Layer 2 of a small transformer language model trained on English Wikipedia (9 layers, counted from 0, width 96).
A neuron's activation on a vector x is squared ReLU(weights . x), where the dot is the dot product.

Input weights of the MLP neurons that the questions are about. A number n stands for n times 0.0045.
n2: -35 2 -21 15 20 -31 17 0 5 7 6 -2 -19 16 -12 -25 -36 1 8 7 6 -40 -18 -14 4 16 13 20 15 -28 55 -22 14 10 -25 -16 13 -31 -4 -36 -11 3 -18 -4 -12 -21 -20 34 -18 34 34 -18 -11 -7 10 -15 -18 -26 22 1 18 13 -12 7 -21 25 -6 -36 6 -7 18 29 -14 4 1 17 15 20 -6 -14 32 -23 12 28 -6 -33 13 -5 21 -37 12 24 -14 -18 -9 40
n17: 14 -9 1 12 1 -6 33 2 23 -37 -3 8 16 7 37 -7 0 8 -15 5 -26 -6 22 9 -32 8 20 -32 -20 -17 -26 -76 -21 9 -22 -5 3 10 -12 27 14 -6 -29 4 -34 -25 5 -16 10 10 -4 -51 -49 -29 12 9 -72 -32 30 12 -9 -15 -27 29 11 -22 -12 -39 -10 -31 -2 7 13 1 -36 34 -13 20 -42 11 12 -14 37 19 18 -9 -15 56 27 -4 36 -16 21 18 13 27
n19: -8 9 -8 -37 -14 23 17 -6 6 29 5 4 35 2 -19 8 26 -2 1 1 20 27 2 -6 -9 15 -25 -11 1 23 -7 7 8 -10 19 -44 -8 29 18 -20 -37 13 36 -24 -25 15 -13 -35 -16 14 -1 -6 -1 41 -2 -2 -69 29 -10 -51 -19 7 -27 14 3 13 -1 6 32 -6 -29 -7 17 -5 -14 6 0 -23 -35 -30 23 -26 -9 14 5 -14 26 16 1 31 12 -33 40 -26 -39 -37
n22: -17 16 6 40 44 14 31 -22 -26 -46 -23 23 5 -10 14 -9 9 -14 -38 15 7 21 -16 28 10 19 3 20 -7 -42 -2 -43 20 41 -18 -23 14 -10 -1 3 -13 -43 -14 -2 -44 -4 4 -11 12 6 -24 -37 -43 23 15 7 -15 -25 13 -28 30 37 17 -7 -19 -10 8 7 2 13 28 2 16 8 1 21 30 21 -1 -16 -27 -25 16 -12 7 21 13 27 16 -9 -29 -7 27 -10 -21 -21
n34: -12 -25 -7 12 9 -4 -8 22 2 -13 38 -34 15 -23 8 47 -16 -4 2 -27 4 3 -8 10 19 5 -13 13 30 -6 24 -11 19 13 24 6 -26 -29 -38 -1 -19 -55 10 16 -15 33 -22 -22 36 -34 -12 -14 -24 4 45 3 26 -1 19 7 -1 -9 -12 -24 -9 -14 -5 -14 -12 -41 -5 -27 24 20 -15 -8 50 30 -43 -8 -4 50 -21 26 46 -19 18 -16 9 -3 1 -17 6 -12 -39 46
n57: -5 -5 38 10 20 -1 7 2 2 -7 -21 5 -18 -15 39 -11 4 6 -12 -47 -12 -23 -5 -17 12 39 39 18 -18 -26 5 -12 -19 -23 -11 6 -26 -13 -23 38 -13 -12 -17 20 9 5 -35 13 -12 -40 16 -17 -25 24 4 54 -15 20 4 13 46 7 6 -38 -10 -60 -4 41 -4 -33 17 0 -16 72 -14 -27 59 24 -4 -5 -49 8 42 36 35 -17 1 -18 19 4 -31 -15 25 15 -10 16
n62: -9 30 -9 -37 21 -29 17 17 34 6 24 35 -10 2 41 2 2 -19 -28 6 3 -14 -10 29 5 8 7 24 42 13 -21 -28 -37 -10 34 -24 15 1 42 38 21 -13 27 -9 35 5 23 26 -10 7 27 -18 21 5 -1 -20 -12 9 -4 -27 -31 -4 12 3 7 15 17 -15 -13 -18 30 -12 -14 7 43 16 24 -6 20 32 -2 -25 -13 4 24 -11 7 5 -6 41 -4 -5 -26 -13 3 9
n63: -2 -3 -26 1 -32 31 35 4 22 39 12 45 -13 46 17 35 -17 -33 32 3 17 -25 3 15 40 5 31 -10 0 10 15 -12 -10 -7 -26 -2 52 -15 -1 21 -10 -16 -26 3 -15 -5 -17 -4 -4 -22 21 -25 -6 12 -16 30 44 -3 -7 -14 -40 15 23 31 31 -20 1 -9 -30 -34 -12 -2 5 -33 13 23 6 24 9 12 20 18 3 3 -14 -21 34 12 -13 39 35 38 30 3 -15 0
n80: 21 -94 -49 -26 8 -8 -23 3 44 -16 37 -20 15 -39 10 -25 28 -41 -40 56 -19 -2 -18 -5 41 -5 4 -25 -2 -16 -32 35 24 22 19 -22 -8 -5 3 5 -7 -76 24 63 17 10 -17 -31 30 31 52 -38 -1 41 11 -26 -35 26 11 -32 -20 -5 -31 2 -4 4 -30 14 17 -22 25 30 14 17 23 41 -4 -11 -2 22 6 -29 15 -3 36 13 58 17 42 -26 29 -19 9 -20 -15 -7
n92: 11 13 8 -8 -7 -1 19 -5 17 11 12 56 -26 15 -43 29 -21 11 -20 -40 17 15 6 24 12 -20 14 1 -35 26 52 0 -9 -26 12 20 -21 -2 13 14 -15 -12 -25 -5 -6 -2 -2 28 -23 26 -6 -46 8 -9 -31 -3 -12 1 46 -13 -19 -44 -16 -5 4 -30 -1 9 -22 -25 2 1 -21 19 9 4 24 -16 -11 14 2 10 -24 -23 2 28 12 4 14 1 20 0 3 18 7 -48
n96: 15 21 18 -11 14 9 18 11 2 4 -44 -8 1 23 -43 10 -22 2 -29 -11 3 -16 -7 -33 58 -30 -1 -3 -1 15 -16 -29 -10 29 -2 3 -34 17 -22 5 -15 -8 -44 -3 -6 15 -5 12 -11 6 39 2 18 4 -7 -20 -13 -2 80 6 40 -14 -12 18 -12 -19 -4 -13 17 -20 -26 -30 10 -29 10 15 40 -1 -31 -21 -31 -11 -3 44 0 -13 -27 31 -10 -4 8 -8 13 -8 22 -10
n112: -13 -26 14 -18 -23 -29 -14 -13 -11 -5 -11 -36 -25 49 -11 -12 -24 32 49 -19 28 -9 7 -31 -18 42 -22 26 1 8 29 -29 48 21 -12 -14 29 -7 -3 11 -21 3 0 34 15 2 -16 -43 6 12 -12 4 -4 -30 -1 -14 -38 -4 -29 41 -23 7 12 2 24 -10 -13 -26 -21 1 3 -12 -64 0 18 4 -18 -25 -5 -22 11 -1 29 -3 35 6 33 -10 20 -58 -14 -6 35 -20 -5 -22
n116: 28 -9 -2 -28 18 -17 30 31 -25 -7 5 -36 -16 16 7 36 15 6 6 -10 -3 13 -14 -12 -18 42 -7 -1 -2 6 11 -38 -5 -20 9 5 8 -18 -9 -52 9 -29 0 29 -5 -19 16 -20 -4 -17 14 -7 -4 20 9 17 -38 1 7 -1 -16 -1 15 -30 25 1 -9 23 -1 -33 19 52 1 -34 16 26 -1 -1 23 -46 -22 -14 2 32 12 -37 7 18 -19 9 21 3 2 -8 8 -28
n117: 7 -11 -9 8 11 3 10 15 19 -15 0 -2 4 9 -31 -45 15 -3 -25 -6 -10 12 -8 -18 -38 30 -8 0 17 -25 -6 17 36 -5 -16 -18 4 3 0 -2 -30 -2 22 -1 30 19 15 -28 -5 29 21 -7 22 -9 -18 -18 -16 -18 -12 -16 -30 -17 9 21 -9 -22 -20 -24 -3 -8 5 -13 18 -5 -17 0 18 -20 -6 -10 -15 -8 17 -16 -1 -19 -27 6 10 12 22 17 -7 -34 -10 36
n132: 12 20 -25 25 -14 15 1 15 25 -8 -3 -21 4 -28 -30 35 -1 31 -25 11 4 23 -25 15 -23 22 37 19 -23 15 -3 4 -21 10 13 -15 6 30 2 18 -1 20 25 17 -28 -21 -12 22 -4 12 -12 13 -1 -40 5 26 -10 43 52 -9 19 11 11 10 1 17 10 39 9 5 2 11 -8 7 22 -5 -16 -20 -25 -4 25 24 -20 36 17 -28 1 20 20 -23 11 -5 -3 18 37 26
n149: -6 5 -32 13 11 -22 -54 -21 -20 -20 10 10 -7 -4 -18 2 12 -15 -1 -6 14 5 20 18 -32 -8 16 4 -13 26 -24 -27 27 33 -16 7 -21 -6 24 -39 -26 -2 -21 -9 14 -11 -21 -8 18 25 -12 -10 18 31 20 -19 -4 -10 -29 -32 -26 20 30 4 51 8 -13 31 -16 -11 17 19 -27 -29 8 -2 -30 4 20 16 4 26 -25 4 20 25 -5 48 11 -5 31 20 13 20 -9 -11
n154: -31 -5 4 -22 -12 3 -18 -1 9 4 -7 28 26 36 -2 -13 15 12 13 10 4 -31 2 -8 -12 -30 -6 -30 3 -9 -22 7 9 -21 5 -19 -20 27 17 -2 4 -2 -9 3 -21 20 23 -5 22 -11 2 1 30 17 -10 -15 7 32 -12 -7 -33 28 -7 -10 -33 -1 -10 13 9 13 -22 15 -1 19 -18 -2 -62 6 5 22 4 -10 12 -14 12 -13 -6 7 -1 -44 16 16 13 -17 -8 7
n174: -8 19 10 17 -16 -17 18 5 -18 -37 -4 13 24 -8 67 -7 33 -24 48 -37 22 -14 27 24 -37 17 -10 -26 31 9 10 -45 -3 -4 -26 10 -18 -32 9 -13 -23 8 -9 5 -25 -22 6 -21 -40 -5 -9 1 -24 -36 59 5 -11 -13 -18 3 25 44 17 4 17 -6 -21 -29 -16 30 -20 20 -5 24 4 3 -8 10 5 -32 -29 -38 17 18 -9 5 -36 12 -25 -27 -7 19 27 -16 -7 21
n184: 18 -14 -23 -10 -1 -1 14 63 -11 -21 -12 16 7 11 -3 -34 8 -34 7 -7 -8 -33 8 7 15 16 13 10 10 2 -20 14 -27 -29 21 28 -1 -3 -24 -4 -20 9 61 22 17 -7 -14 2 -6 23 18 14 -7 13 46 -3 20 -8 5 -10 2 56 36 -45 -12 -5 38 -10 -15 23 10 -4 -62 -4 32 -22 -21 -1 41 5 31 -24 17 39 11 -2 15 39 -3 -27 15 17 -6 11 9 29
n211: 7 -22 -8 4 0 14 -7 22 -43 -27 3 -12 -13 -12 -14 -6 15 4 -16 8 27 23 -4 -3 27 21 3 13 27 -7 3 1 11 -7 -18 8 14 -27 9 14 -40 -25 -13 10 2 -10 -6 4 -6 -1 0 19 18 27 -35 -8 -46 9 -14 -23 32 28 7 -15 2 -43 -46 -20 -3 -11 -13 37 -30 4 -6 -31 18 3 -16 -8 -16 -55 23 18 41 -6 -8 -1 -7 -1 -13 -20 49 4 -10 -9
n224: -1 29 19 -14 -16 -5 -37 53 7 -9 59 7 25 30 -26 9 -19 -13 -6 -19 15 -12 -13 20 -9 -15 -2 28 18 20 1 -14 24 -15 34 -19 21 -4 14 5 10 35 22 35 14 -11 8 14 -9 -1 -34 6 38 -6 35 -21 -22 15 -9 15 -19 -15 -33 42 -19 15 7 -16 18 -23 -5 26 -16 -2 16 12 -14 -15 40 -21 -1 -3 -2 38 15 -15 31 27 14 1 13 4 -3 -4 15 8
n227: -20 20 -15 16 -32 36 -10 26 -16 -1 8 -4 -13 6 33 1 -8 3 37 18 -19 -24 -9 12 -4 -24 -19 18 -11 -19 -11 17 27 -6 12 -8 23 14 7 -4 15 1 15 -34 -20 -17 -29 30 -1 3 4 -6 36 -28 -25 9 21 -8 -28 -30 3 4 -18 -4 -23 7 47 -10 -5 -2 -12 -21 21 17 -36 -26 -20 22 -12 25 -8 18 31 -3 -10 14 28 -25 -26 2 -3 33 51 16 -11 -13
n231: 11 -33 7 22 -38 22 19 0 41 22 -16 -20 20 -17 -39 -21 -6 -19 20 7 26 8 35 34 40 -5 -11 -47 1 20 18 -16 1 35 16 7 10 15 18 -39 16 -3 -26 3 -14 3 -6 23 -7 15 5 22 16 16 21 37 -2 22 -17 -10 23 16 -10 26 -16 -29 -4 0 6 37 -3 -19 41 -1 33 43 -21 29 -1 1 12 -15 12 34 -23 -37 -49 11 -29 -71 2 18 14 3 18 7
n237: 14 16 -8 -12 -11 9 9 -14 24 12 25 8 -12 2 8 -46 8 -27 55 17 -4 7 -19 5 3 -5 -8 -5 -46 9 9 -2 0 -32 19 -1 30 -19 8 -10 -12 -28 2 -35 -49 7 4 37 3 1 0 -20 45 6 11 2 -5 36 7 16 -32 -12 24 -2 -8 5 13 29 -13 10 -19 -25 -12 -10 -34 -7 -11 -9 -4 9 -9 25 -32 -12 -16 11 5 13 -35 -26 27 3 27 1 -10 2
n263: 57 10 -4 9 -22 -32 -25 16 20 -5 -3 9 -1 37 -8 21 11 -3 1 17 -36 1 -32 22 -22 -14 -15 12 0 4 -15 -26 11 34 7 -1 31 -20 10 17 -1 28 9 18 22 -1 10 24 57 19 -24 -4 -34 -13 42 -57 19 2 1 -15 -18 -25 4 5 10 -4 18 12 -35 -15 -1 -17 -11 -28 -34 -13 -16 -23 31 15 -3 -9 -17 7 -18 12 11 6 3 -6 10 24 -1 -15 6 41
n290: -2 -66 -12 40 -30 -6 -25 -15 10 -57 -4 7 21 1 7 -14 41 -14 28 -22 23 1 18 4 7 -8 15 -13 -18 41 2 16 -7 4 -49 -5 30 -23 -19 17 21 21 20 23 -3 -13 18 13 3 -28 21 -54 -2 1 -24 5 -35 28 -53 -15 -13 -18 6 -22 9 11 0 12 6 -8 -35 39 7 7 16 -3 -24 14 -5 -2 3 23 3 38 24 -34 -16 -22 -19 -36 -7 -16 -8 -10 7 -26
n296: -4 -18 5 -9 -12 -21 21 -22 12 -11 18 -4 31 -21 -24 -23 -5 -39 -17 -16 12 -1 -51 7 0 -13 17 28 -34 29 4 7 29 31 -4 -9 -8 -27 13 30 -2 -7 -22 -14 11 -23 -4 7 5 19 -1 -5 7 -22 -19 -8 1 -13 20 2 8 28 -22 -15 23 3 24 5 -1 -2 13 -13 1 -36 21 -19 -20 10 13 -29 12 -3 24 17 -18 -12 -55 -14 12 30 -1 28 8 -51 9 17
n305: -7 -9 -6 -6 13 25 28 0 -12 44 -31 47 9 -12 14 -3 3 -4 15 -5 -4 32 22 -30 38 -19 33 -31 -10 1 24 -12 17 -24 -36 1 -4 -20 14 4 34 1 -11 -24 -35 -4 -3 -60 2 5 -41 -8 -15 36 -11 -4 22 -36 23 -28 33 -5 21 12 -30 -47 5 -65 4 14 -41 -14 -1 -12 27 -32 -48 -17 -8 -19 -59 8 -4 42 -2 6 -23 6 -28 -34 -49 18 6 -7 1 -22
n307: -42 -11 10 0 -9 30 25 32 20 -5 8 -22 -34 28 12 9 -17 -10 -31 30 -4 43 -2 -30 14 -10 9 -3 8 -34 18 -4 11 1 -8 -8 -31 4 5 52 2 3 2 13 20 3 -11 30 -29 -6 7 -5 -2 -19 -19 24 -47 -16 19 6 -5 12 -5 -12 10 -27 -9 -26 -27 21 10 -6 21 2 24 8 -13 -22 2 2 9 40 1 0 4 -16 -3 4 37 -30 -5 20 5 7 26 -17
n324: 13 -15 23 12 -23 -14 -24 23 -10 19 -20 -40 -36 17 -22 9 7 15 -39 -18 30 -28 58 -1 -16 -19 -12 -4 8 -35 -17 -10 -20 31 -28 -6 -19 -15 13 12 -10 36 -10 0 -45 49 -27 -46 8 -17 19 -28 28 2 -6 4 0 8 27 -18 8 -7 27 -34 5 49 23 18 -20 21 -3 9 1 27 -43 34 -7 29 6 -3 -1 32 -20 -28 29 -33 -6 30 -21 -2 36 -26 43 -18 15 -26
n340: 8 22 25 10 -12 -25 23 -26 -43 -16 15 27 24 -47 -11 22 40 -17 -43 3 4 2 17 25 -26 -1 -21 -74 -4 3 5 17 0 -12 -1 14 -8 -15 5 8 23 56 5 -1 4 -4 -52 -13 7 1 22 6 7 8 13 30 -29 22 -4 -26 13 -28 44 -2 -17 -41 -27 1 10 7 -6 -12 -48 -8 22 14 8 -6 1 -14 5 40 -49 -40 0 -10 0 -15 -28 -9 -13 31 -19 14 -45 -36
n378: -7 11 -15 4 14 -16 20 0 40 50 15 10 -1 -34 -6 15 -6 -21 5 -7 0 10 -11 7 -33 14 42 9 -3 -18 7 2 15 -15 34 0 0 6 -3 -9 15 -20 15 5 16 -25 1 3 14 8 -6 10 -10 9 26 -12 -22 58 1 -28 0 -18 -20 4 6 22 4 12 -1 1 13 -23 8 3 12 -6 13 -3 3 32 -18 7 3 24 -14 -8 -6 2 24 -34 6 38 -2 16 3 -6

Each question shows a token from some text and the vector x that enters the MLP there. A number n stands for n times 0.044.

") ": -5 17 -25 -20 46 -4 38 -26 -25 6 48 -9 -36 7 -11 -29 28 -11 38 -3 -15 5 25 -5 56 -15 -6 7 -15 35 -48 -5 -19 -3 -3 -35 -10 17 -24 -12 -11 2 23 17 37 12 6 -16 27 26 -32 9 15 -15 1 26 37 -11 -27 13 27 27 -18 7 -16 0 -10 -20 -25 32 -13 -7 -5 19 -35 -4 -4 -5 -7 17 39 8 -19 -30 2 -14 -34 -39 20 19 -2 -24 -25 40 5 -31
The neuron with the highest activation: n184

"or ": -6 27 -23 -6 57 10 21 -47 -14 26 4 -7 -3 -19 8 -12 19 4 37 10 -24 1 60 -47 43 -8 1 28 6 16 -34 -12 -23 -25 25 -37 6 9 -22 -20 -29 -12 17 39 -20 -4 -16 -22 36 -11 0 20 12 4 40 3 -18 13 -24 -20 16 11 2 2 9 -10 -2 3 -19 27 20 41 -7 -21 -42 -3 -21 17 -1 34 31 23 -22 -14 -3 -15 -10 -42 24 10 -1 -23 -28 22 -3 -25
Which three neurons fire most, strongest first? n19, n149, n80

"es": 10 -5 6 20 49 -8 13 -29 -32 8 18 -42 8 -18 -33 4 21 42 23 4 -2 7 11 -21 36 -9 -43 21 1 16 -6 33 -32 -53 9 19 31 18 6 34 6 -9 11 31 25 10 -3 -6 -19 20 0 8 2 -5 17 3 21 -2 -37 -1 41 -5 37 -33 47 -15 -3 -16 -28 14 7 8 39 -36 -48 30 9 6 13 23 6 -12 7 -19 -40 -1 -35 -21 16 6 5 7 -33 13 3 -23
The neuron with the highest activation: n340

"\n\n": -3 45 -14 24 33 4 23 -3 -12 0 61 -21 -12 4 9 6 -5 -1 25 32 -16 15 10 10 33 7 41 -10 -32 41 -21 -8 -18 -8 -26 -38 0 10 -16 11 12 16 56 18 14 9 -9 -5 -8 34 -2 -20 26 -18 -11 21 38 -7 -5 3 39 24 -4 11 12 12 -31 -22 -34 6 3 14 -5 18 -44 9 -24 21 12 15 -8 -9 -22 -49 -24 -4 -4 -26 24 22 10 -52 -15 39 12 -35
Which three neurons fire most, strongest first? n227, n132, n63

"of ": -6 31 -10 6 38 41 25 -20 -10 1 3 16 -21 0 -15 -4 -10 -25 12 -4 10 -19 -6 -23 59 18 3 3 -23 45 -38 -16 -29 -23 -5 -53 12 16 -26 13 -16 -6 31 19 7 1 18 -3 18 17 1 -21 31 -9 31 36 15 -4 -16 31 29 23 -14 0 8 -2 -14 -8 -13 29 26 -5 5 15 -41 21 -2 13 16 12 18 4 -42 -19 -28 2 -1 -36 42 29 13 -18 -54 35 -3 -41
The neuron with the highest activation: n63

"who ": -23 35 -14 13 54 35 21 -40 6 -10 26 -16 -12 -13 2 -4 -8 -4 15 -21 -31 -3 25 -46 35 -26 14 -10 3 31 -60 -18 -39 -20 -20 -56 25 4 -9 -7 -1 -2 14 32 14 3 -9 -30 4 9 -6 8 1 -24 21 19 4 -29 -15 15 21 5 -21 -2 15 21 -10 -9 -35 25 10 28 -25 29 -38 1 -24 -24 20 -22 28 -32 -8 -5 -12 -12 -22 -36 11 10 1 -5 -37 23 28 -25
The two highest activations, in order: n174, n17

"nam": 5 -5 -6 -6 30 10 2 -28 -1 27 -4 -23 7 0 -42 -1 -47 40 22 -50 -12 15 -16 -14 -1 -4 -7 -41 -11 23 -34 6 -51 -22 16 -13 9 1 -15 3 -8 -24 28 10 21 0 3 5 -8 19 10 -4 21 -43 14 -32 21 -15 3 22 50 14 24 -26 -22 -8 3 -22 -11 12 -9 8 47 15 -6 32 22 6 13 16 31 7 -13 -16 -38 18 -42 -6 43 46 1 -14 -44 31 11 -22
The neuron with the highest activation: n96

"ad ": 5 25 -5 3 52 2 19 -34 0 12 8 15 -7 12 10 3 5 -4 41 -22 -3 16 48 -17 51 -33 -4 -4 -4 47 -47 -17 -44 -31 9 -50 18 -2 -6 -33 -10 -4 6 7 6 -13 -6 -20 30 -4 -15 18 2 3 23 21 25 -7 -18 12 22 20 -32 11 -41 -6 2 -6 -3 26 5 20 -5 -17 -54 10 -29 -10 0 4 2 19 -14 -14 -23 -13 -36 -23 22 21 17 -2 -38 32 -1 -54
The neuron with the highest activation: n305

"m": -26 22 3 9 41 1 8 2 -32 23 -2 -30 -24 -26 -42 7 26 -12 9 -9 -17 7 21 -19 14 1 -16 8 -8 17 21 40 -8 -45 13 -17 53 9 -16 9 9 12 -10 2 36 -13 15 6 0 -22 12 37 -23 -22 23 0 18 17 -56 33 37 12 34 -19 38 -15 -26 -13 -20 10 -18 8 22 -12 -38 33 -3 3 5 -27 29 -25 -15 -35 2 41 -4 -31 23 1 21 -12 -19 21 4 -45
The neuron with the highest activation: n340

"o": -33 -17 -20 25 8 -8 5 -28 -14 11 3 -1 0 19 -14 -28 17 27 29 -6 -3 -6 7 -21 47 -27 1 24 -19 14 -15 -20 -44 -2 -5 -23 31 0 10 17 -6 -7 29 10 -14 25 -25 21 12 -10 -8 7 -18 19 -8 22 40 -5 -23 13 14 2 28 4 -31 -19 5 -9 6 0 -81 38 33 -35 -33 36 6 -16 13 6 15 -21 -7 -16 -10 12 -35 -19 21 37 13 -17 -63 33 -9 -28
The most active neuron and its activation: n290, at about 1.7

"- ": -13 21 -7 7 43 32 13 -52 -4 22 22 -21 -7 -6 -15 1 -2 15 15 26 -38 -5 -7 -14 50 12 -3 13 -10 49 -19 22 -2 -23 4 -49 3 1 -5 0 11 39 20 26 8 3 -15 -13 5 17 -19 -2 24 -14 -6 14 13 1 -18 23 37 9 -27 5 -11 -10 -5 -30 -11 48 11 15 -7 15 -72 5 -14 12 27 6 6 21 -12 -32 -22 9 -1 -44 34 25 -5 -23 -20 39 32 -35
The neuron with the highest activation: n227

"ch ": 4 7 -33 -18 43 10 31 -13 12 3 9 18 -9 -8 8 -2 -9 32 15 1 -4 19 22 -43 43 8 2 13 -33 40 -43 -18 -57 -8 9 -70 13 10 -28 15 -7 7 22 18 16 12 35 1 2 11 -17 12 -11 -28 19 29 -7 15 -25 6 33 34 -30 -20 -11 8 24 2 -22 16 23 12 7 -8 -45 25 -19 28 -10 9 34 5 -26 -24 -7 -6 -32 -35 17 6 15 -15 -33 30 -8 -18
Which three neurons fire most, strongest first? n132, n17, n62

"qu": -61 -35 18 -3 29 -9 27 -27 6 27 26 -42 24 -24 -33 -22 -28 23 0 -36 -20 14 -2 -13 1 -1 -14 -3 -16 14 -9 21 -39 -45 -12 -30 6 -8 -18 29 6 13 22 -6 37 -9 -12 4 -8 19 41 -12 6 -34 -11 -8 20 7 -17 34 24 15 -5 -36 10 -13 -27 -9 -21 -16 -23 16 -14 9 -5 26 36 -4 37 -37 3 13 -6 3 -28 36 -40 18 26 29 5 -1 -47 -9 5 -5
The neuron with the highest activation: n296

"ain": -27 -24 -35 12 35 9 -17 -8 -10 39 30 -22 6 21 -14 1 -5 67 31 -26 -16 15 25 -40 11 6 28 30 -7 25 3 30 11 -1 -1 -22 2 -11 -36 1 -9 -25 6 11 14 8 -8 -2 -13 -4 -7 17 -6 -5 -34 -27 10 -8 -52 5 9 31 25 23 -23 47 -6 -23 0 7 9 13 9 -11 -14 3 10 -5 9 26 34 -21 -4 -13 -48 24 -26 8 52 -10 11 15 -57 23 25 -27
The two highest activations, in order: n2, n112

"le": -20 -6 13 -1 64 25 18 -11 -13 -3 12 -29 14 10 -37 -39 -1 19 8 6 7 27 11 7 35 -32 6 21 -17 9 -12 17 -30 -4 -2 -23 31 21 -12 30 -22 -5 28 23 25 2 -3 -4 27 16 -17 11 -28 -39 16 11 8 -13 5 0 35 -12 -4 -15 45 7 -24 -4 -13 18 -18 22 39 27 -14 59 21 -10 11 -24 -15 -42 -5 -31 -45 12 -13 5 35 19 11 4 -40 34 26 -24
The neuron with the highest activation: n22

"rel": -19 -21 2 7 56 22 19 -21 12 -17 10 -18 38 -19 -37 2 -4 32 16 5 13 29 -20 -37 -9 -5 -1 16 -23 19 7 19 -18 -39 -11 -4 27 19 -6 -13 -13 4 -8 5 25 16 -16 1 -36 2 -14 6 2 -37 5 5 5 10 -30 37 44 20 -31 -2 34 37 -20 -43 -1 -3 -24 7 45 -19 -46 5 23 -6 14 3 -10 -8 9 -6 -12 24 -10 -8 -31 38 24 -10 -50 15 57 -7
The most active neuron and its activation: n117, at about 0.33

"ish": -12 -3 0 -25 4 -19 13 -28 -28 -15 -4 -27 -8 7 -11 -1 -4 27 24 -17 6 1 9 -12 2 -20 1 28 6 16 0 21 -32 -33 14 24 43 3 -10 -1 -51 -41 -5 14 66 9 -46 -18 11 10 9 21 40 -19 -4 6 9 -31 -5 7 25 -7 41 -9 -16 -13 -28 -50 -11 6 1 26 23 -39 -9 31 27 -14 17 -15 16 -7 15 -49 -29 7 -30 -14 30 -16 35 2 -36 27 8 -22
The neuron with the highest activation: n112

"at": -12 -1 0 5 20 15 -12 -26 -47 28 28 -37 -1 0 3 13 25 56 -27 18 -3 -7 31 -15 39 -9 5 1 -13 -7 -18 23 -44 -34 -10 0 54 0 -2 -16 -43 -3 34 -32 2 3 -7 2 31 -23 -20 30 28 3 16 17 15 3 -18 45 47 -8 11 6 -47 -21 26 -27 -5 1 -24 11 41 -17 -28 4 -9 7 -4 32 16 7 -13 -19 3 17 -5 -2 19 28 16 -9 -44 21 12 -19
The most active neuron and its activation: n227, at about 0.66

"'": -26 34 -31 27 30 12 -37 -27 -6 19 16 -17 -13 -16 25 -1 28 19 14 -9 -2 52 14 -17 31 -27 0 10 -45 17 -38 -1 -19 -26 -25 -40 1 -15 -20 -30 8 4 12 22 -11 -1 2 -4 0 -20 -33 13 17 13 1 -21 -6 -8 -27 27 17 -8 -13 44 -1 -22 10 -21 -21 5 -16 40 9 -36 -27 30 23 14 21 11 25 -46 -10 -50 -18 8 -9 -6 36 -15 6 9 -33 35 32 -8
The most active neuron and its activation: n149, at about 0.55

"I": -6 -10 8 -14 38 62 -9 -42 -39 19 6 -25 -15 -16 -28 -6 6 34 36 -6 4 -12 -17 -11 30 -11 19 7 -11 -10 -14 7 -29 -65 -15 -21 3 9 5 -2 -9 -24 28 -4 17 2 4 26 -24 14 -27 3 9 -32 23 -24 -3 23 -17 21 21 -7 -19 -27 12 -30 23 3 -12 -1 -33 18 29 -12 -40 19 -19 -21 23 18 18 -30 -19 -30 -50 -12 -11 -10 48 24 14 -10 -28 17 33 2
The neuron with the highest activation: n237

"| ": -21 10 -3 22 49 13 13 -26 -25 -10 18 -18 -17 -12 -6 -17 -18 -11 18 45 -24 -7 -7 -26 42 38 -4 6 10 76 -55 -1 -13 -31 -4 -32 -8 -3 9 -11 5 32 24 22 -13 19 14 1 3 2 -12 30 -1 3 -3 28 14 -2 -10 20 33 10 -10 -7 -3 10 -5 -19 -5 17 -4 38 7 1 -34 19 -12 -30 8 -2 -3 -36 -14 -43 -29 15 -19 -32 50 42 5 -25 -25 14 25 -23
The neuron with the highest activation: n19

"d": -1 19 -2 -2 29 3 23 3 -23 18 -15 -13 24 -3 -7 5 43 10 9 -27 -19 -7 23 14 -23 -21 4 45 -8 2 -11 29 -18 -29 5 -4 57 -9 -31 -8 -9 4 -15 8 33 11 29 5 7 8 -5 37 3 8 18 19 46 30 -22 29 25 0 -24 30 14 3 -21 -25 6 2 -14 -1 70 -24 -41 -1 -13 6 28 -35 38 -8 -15 -21 -6 21 -27 -32 14 -14 10 9 -66 17 0 -26
The neuron with the highest activation: n378

"r": -16 -2 23 -9 41 11 31 -41 -2 7 29 -2 1 9 -32 12 -11 -2 6 6 3 11 -16 -20 23 -18 -35 5 -7 13 -3 15 -38 -57 2 0 23 44 -21 18 -17 -1 12 6 32 8 3 32 24 -2 -12 16 8 -23 -4 25 6 6 4 54 71 23 -29 -3 26 -13 -31 -24 -10 8 -20 0 9 2 -47 40 23 -1 29 -37 -2 -15 14 -27 -28 28 7 -25 29 31 6 11 -30 4 11 -24
Which three neurons fire most, strongest first? n96, n307, n92

"201": 17 9 19 -12 33 19 4 -49 -21 11 17 -28 12 5 6 -20 -24 9 33 -6 4 10 3 -1 -15 -9 1 18 4 30 -22 36 -68 -15 -9 -27 11 -25 -38 -16 -16 -3 43 -9 48 23 -11 -13 -2 -9 2 35 8 -22 -10 9 -11 -12 -35 25 31 -5 -4 -15 -34 -26 -5 -21 -7 11 -15 0 20 22 -55 16 16 -13 -15 13 -6 -9 -23 -28 -62 25 -35 -10 38 -2 -20 -5 -32 18 23 -9
The two highest activations, in order: n117, n57

"ob": -30 -13 4 -7 17 -20 0 14 3 7 48 -36 16 -11 -13 -16 2 36 -12 -23 10 39 -10 10 -7 -26 9 52 -14 7 -22 -2 -29 -15 29 -28 39 -5 6 -5 25 -8 46 -20 30 -17 -31 -27 -30 1 27 20 18 4 16 -22 20 7 -31 40 41 33 -10 24 -1 10 -8 -4 -33 9 -13 27 30 -40 -21 46 -1 -25 15 -7 20 -39 -26 -13 -32 35 -30 -5 1 5 -3 0 -28 10 12 6
The most active neuron and its activation: n224, at about 2.4

"ty": -18 24 1 -23 5 16 28 -29 -12 -11 -4 -29 -16 21 -42 17 17 36 19 -8 -29 -13 18 11 5 -12 7 19 -17 25 -51 55 -53 -25 -21 -23 5 14 6 18 -33 -10 23 1 41 -21 5 31 -3 39 -32 23 3 -32 0 0 3 -29 -27 33 33 -6 20 7 7 -20 -22 -9 1 28 -9 14 29 -11 -11 12 15 -10 4 5 -11 -39 -4 -17 -43 17 -5 14 15 39 17 18 -43 9 31 19
The neuron with the highest activation: n117

"ack": -7 10 21 -1 39 -4 -19 -16 -23 -2 3 -16 35 17 -18 -22 -1 54 16 -20 12 67 10 -19 -3 -28 -5 36 26 10 -19 10 -18 18 18 10 38 -12 -15 7 -21 0 16 18 37 3 1 31 -27 24 19 39 14 -12 30 -22 27 25 -28 12 37 -6 10 36 -11 17 -7 -26 -42 5 -4 26 31 -13 -44 11 9 10 -3 -8 23 -33 -30 -6 -27 0 -41 -10 17 -3 -7 -8 -42 23 -3 -20
The neuron with the highest activation: n224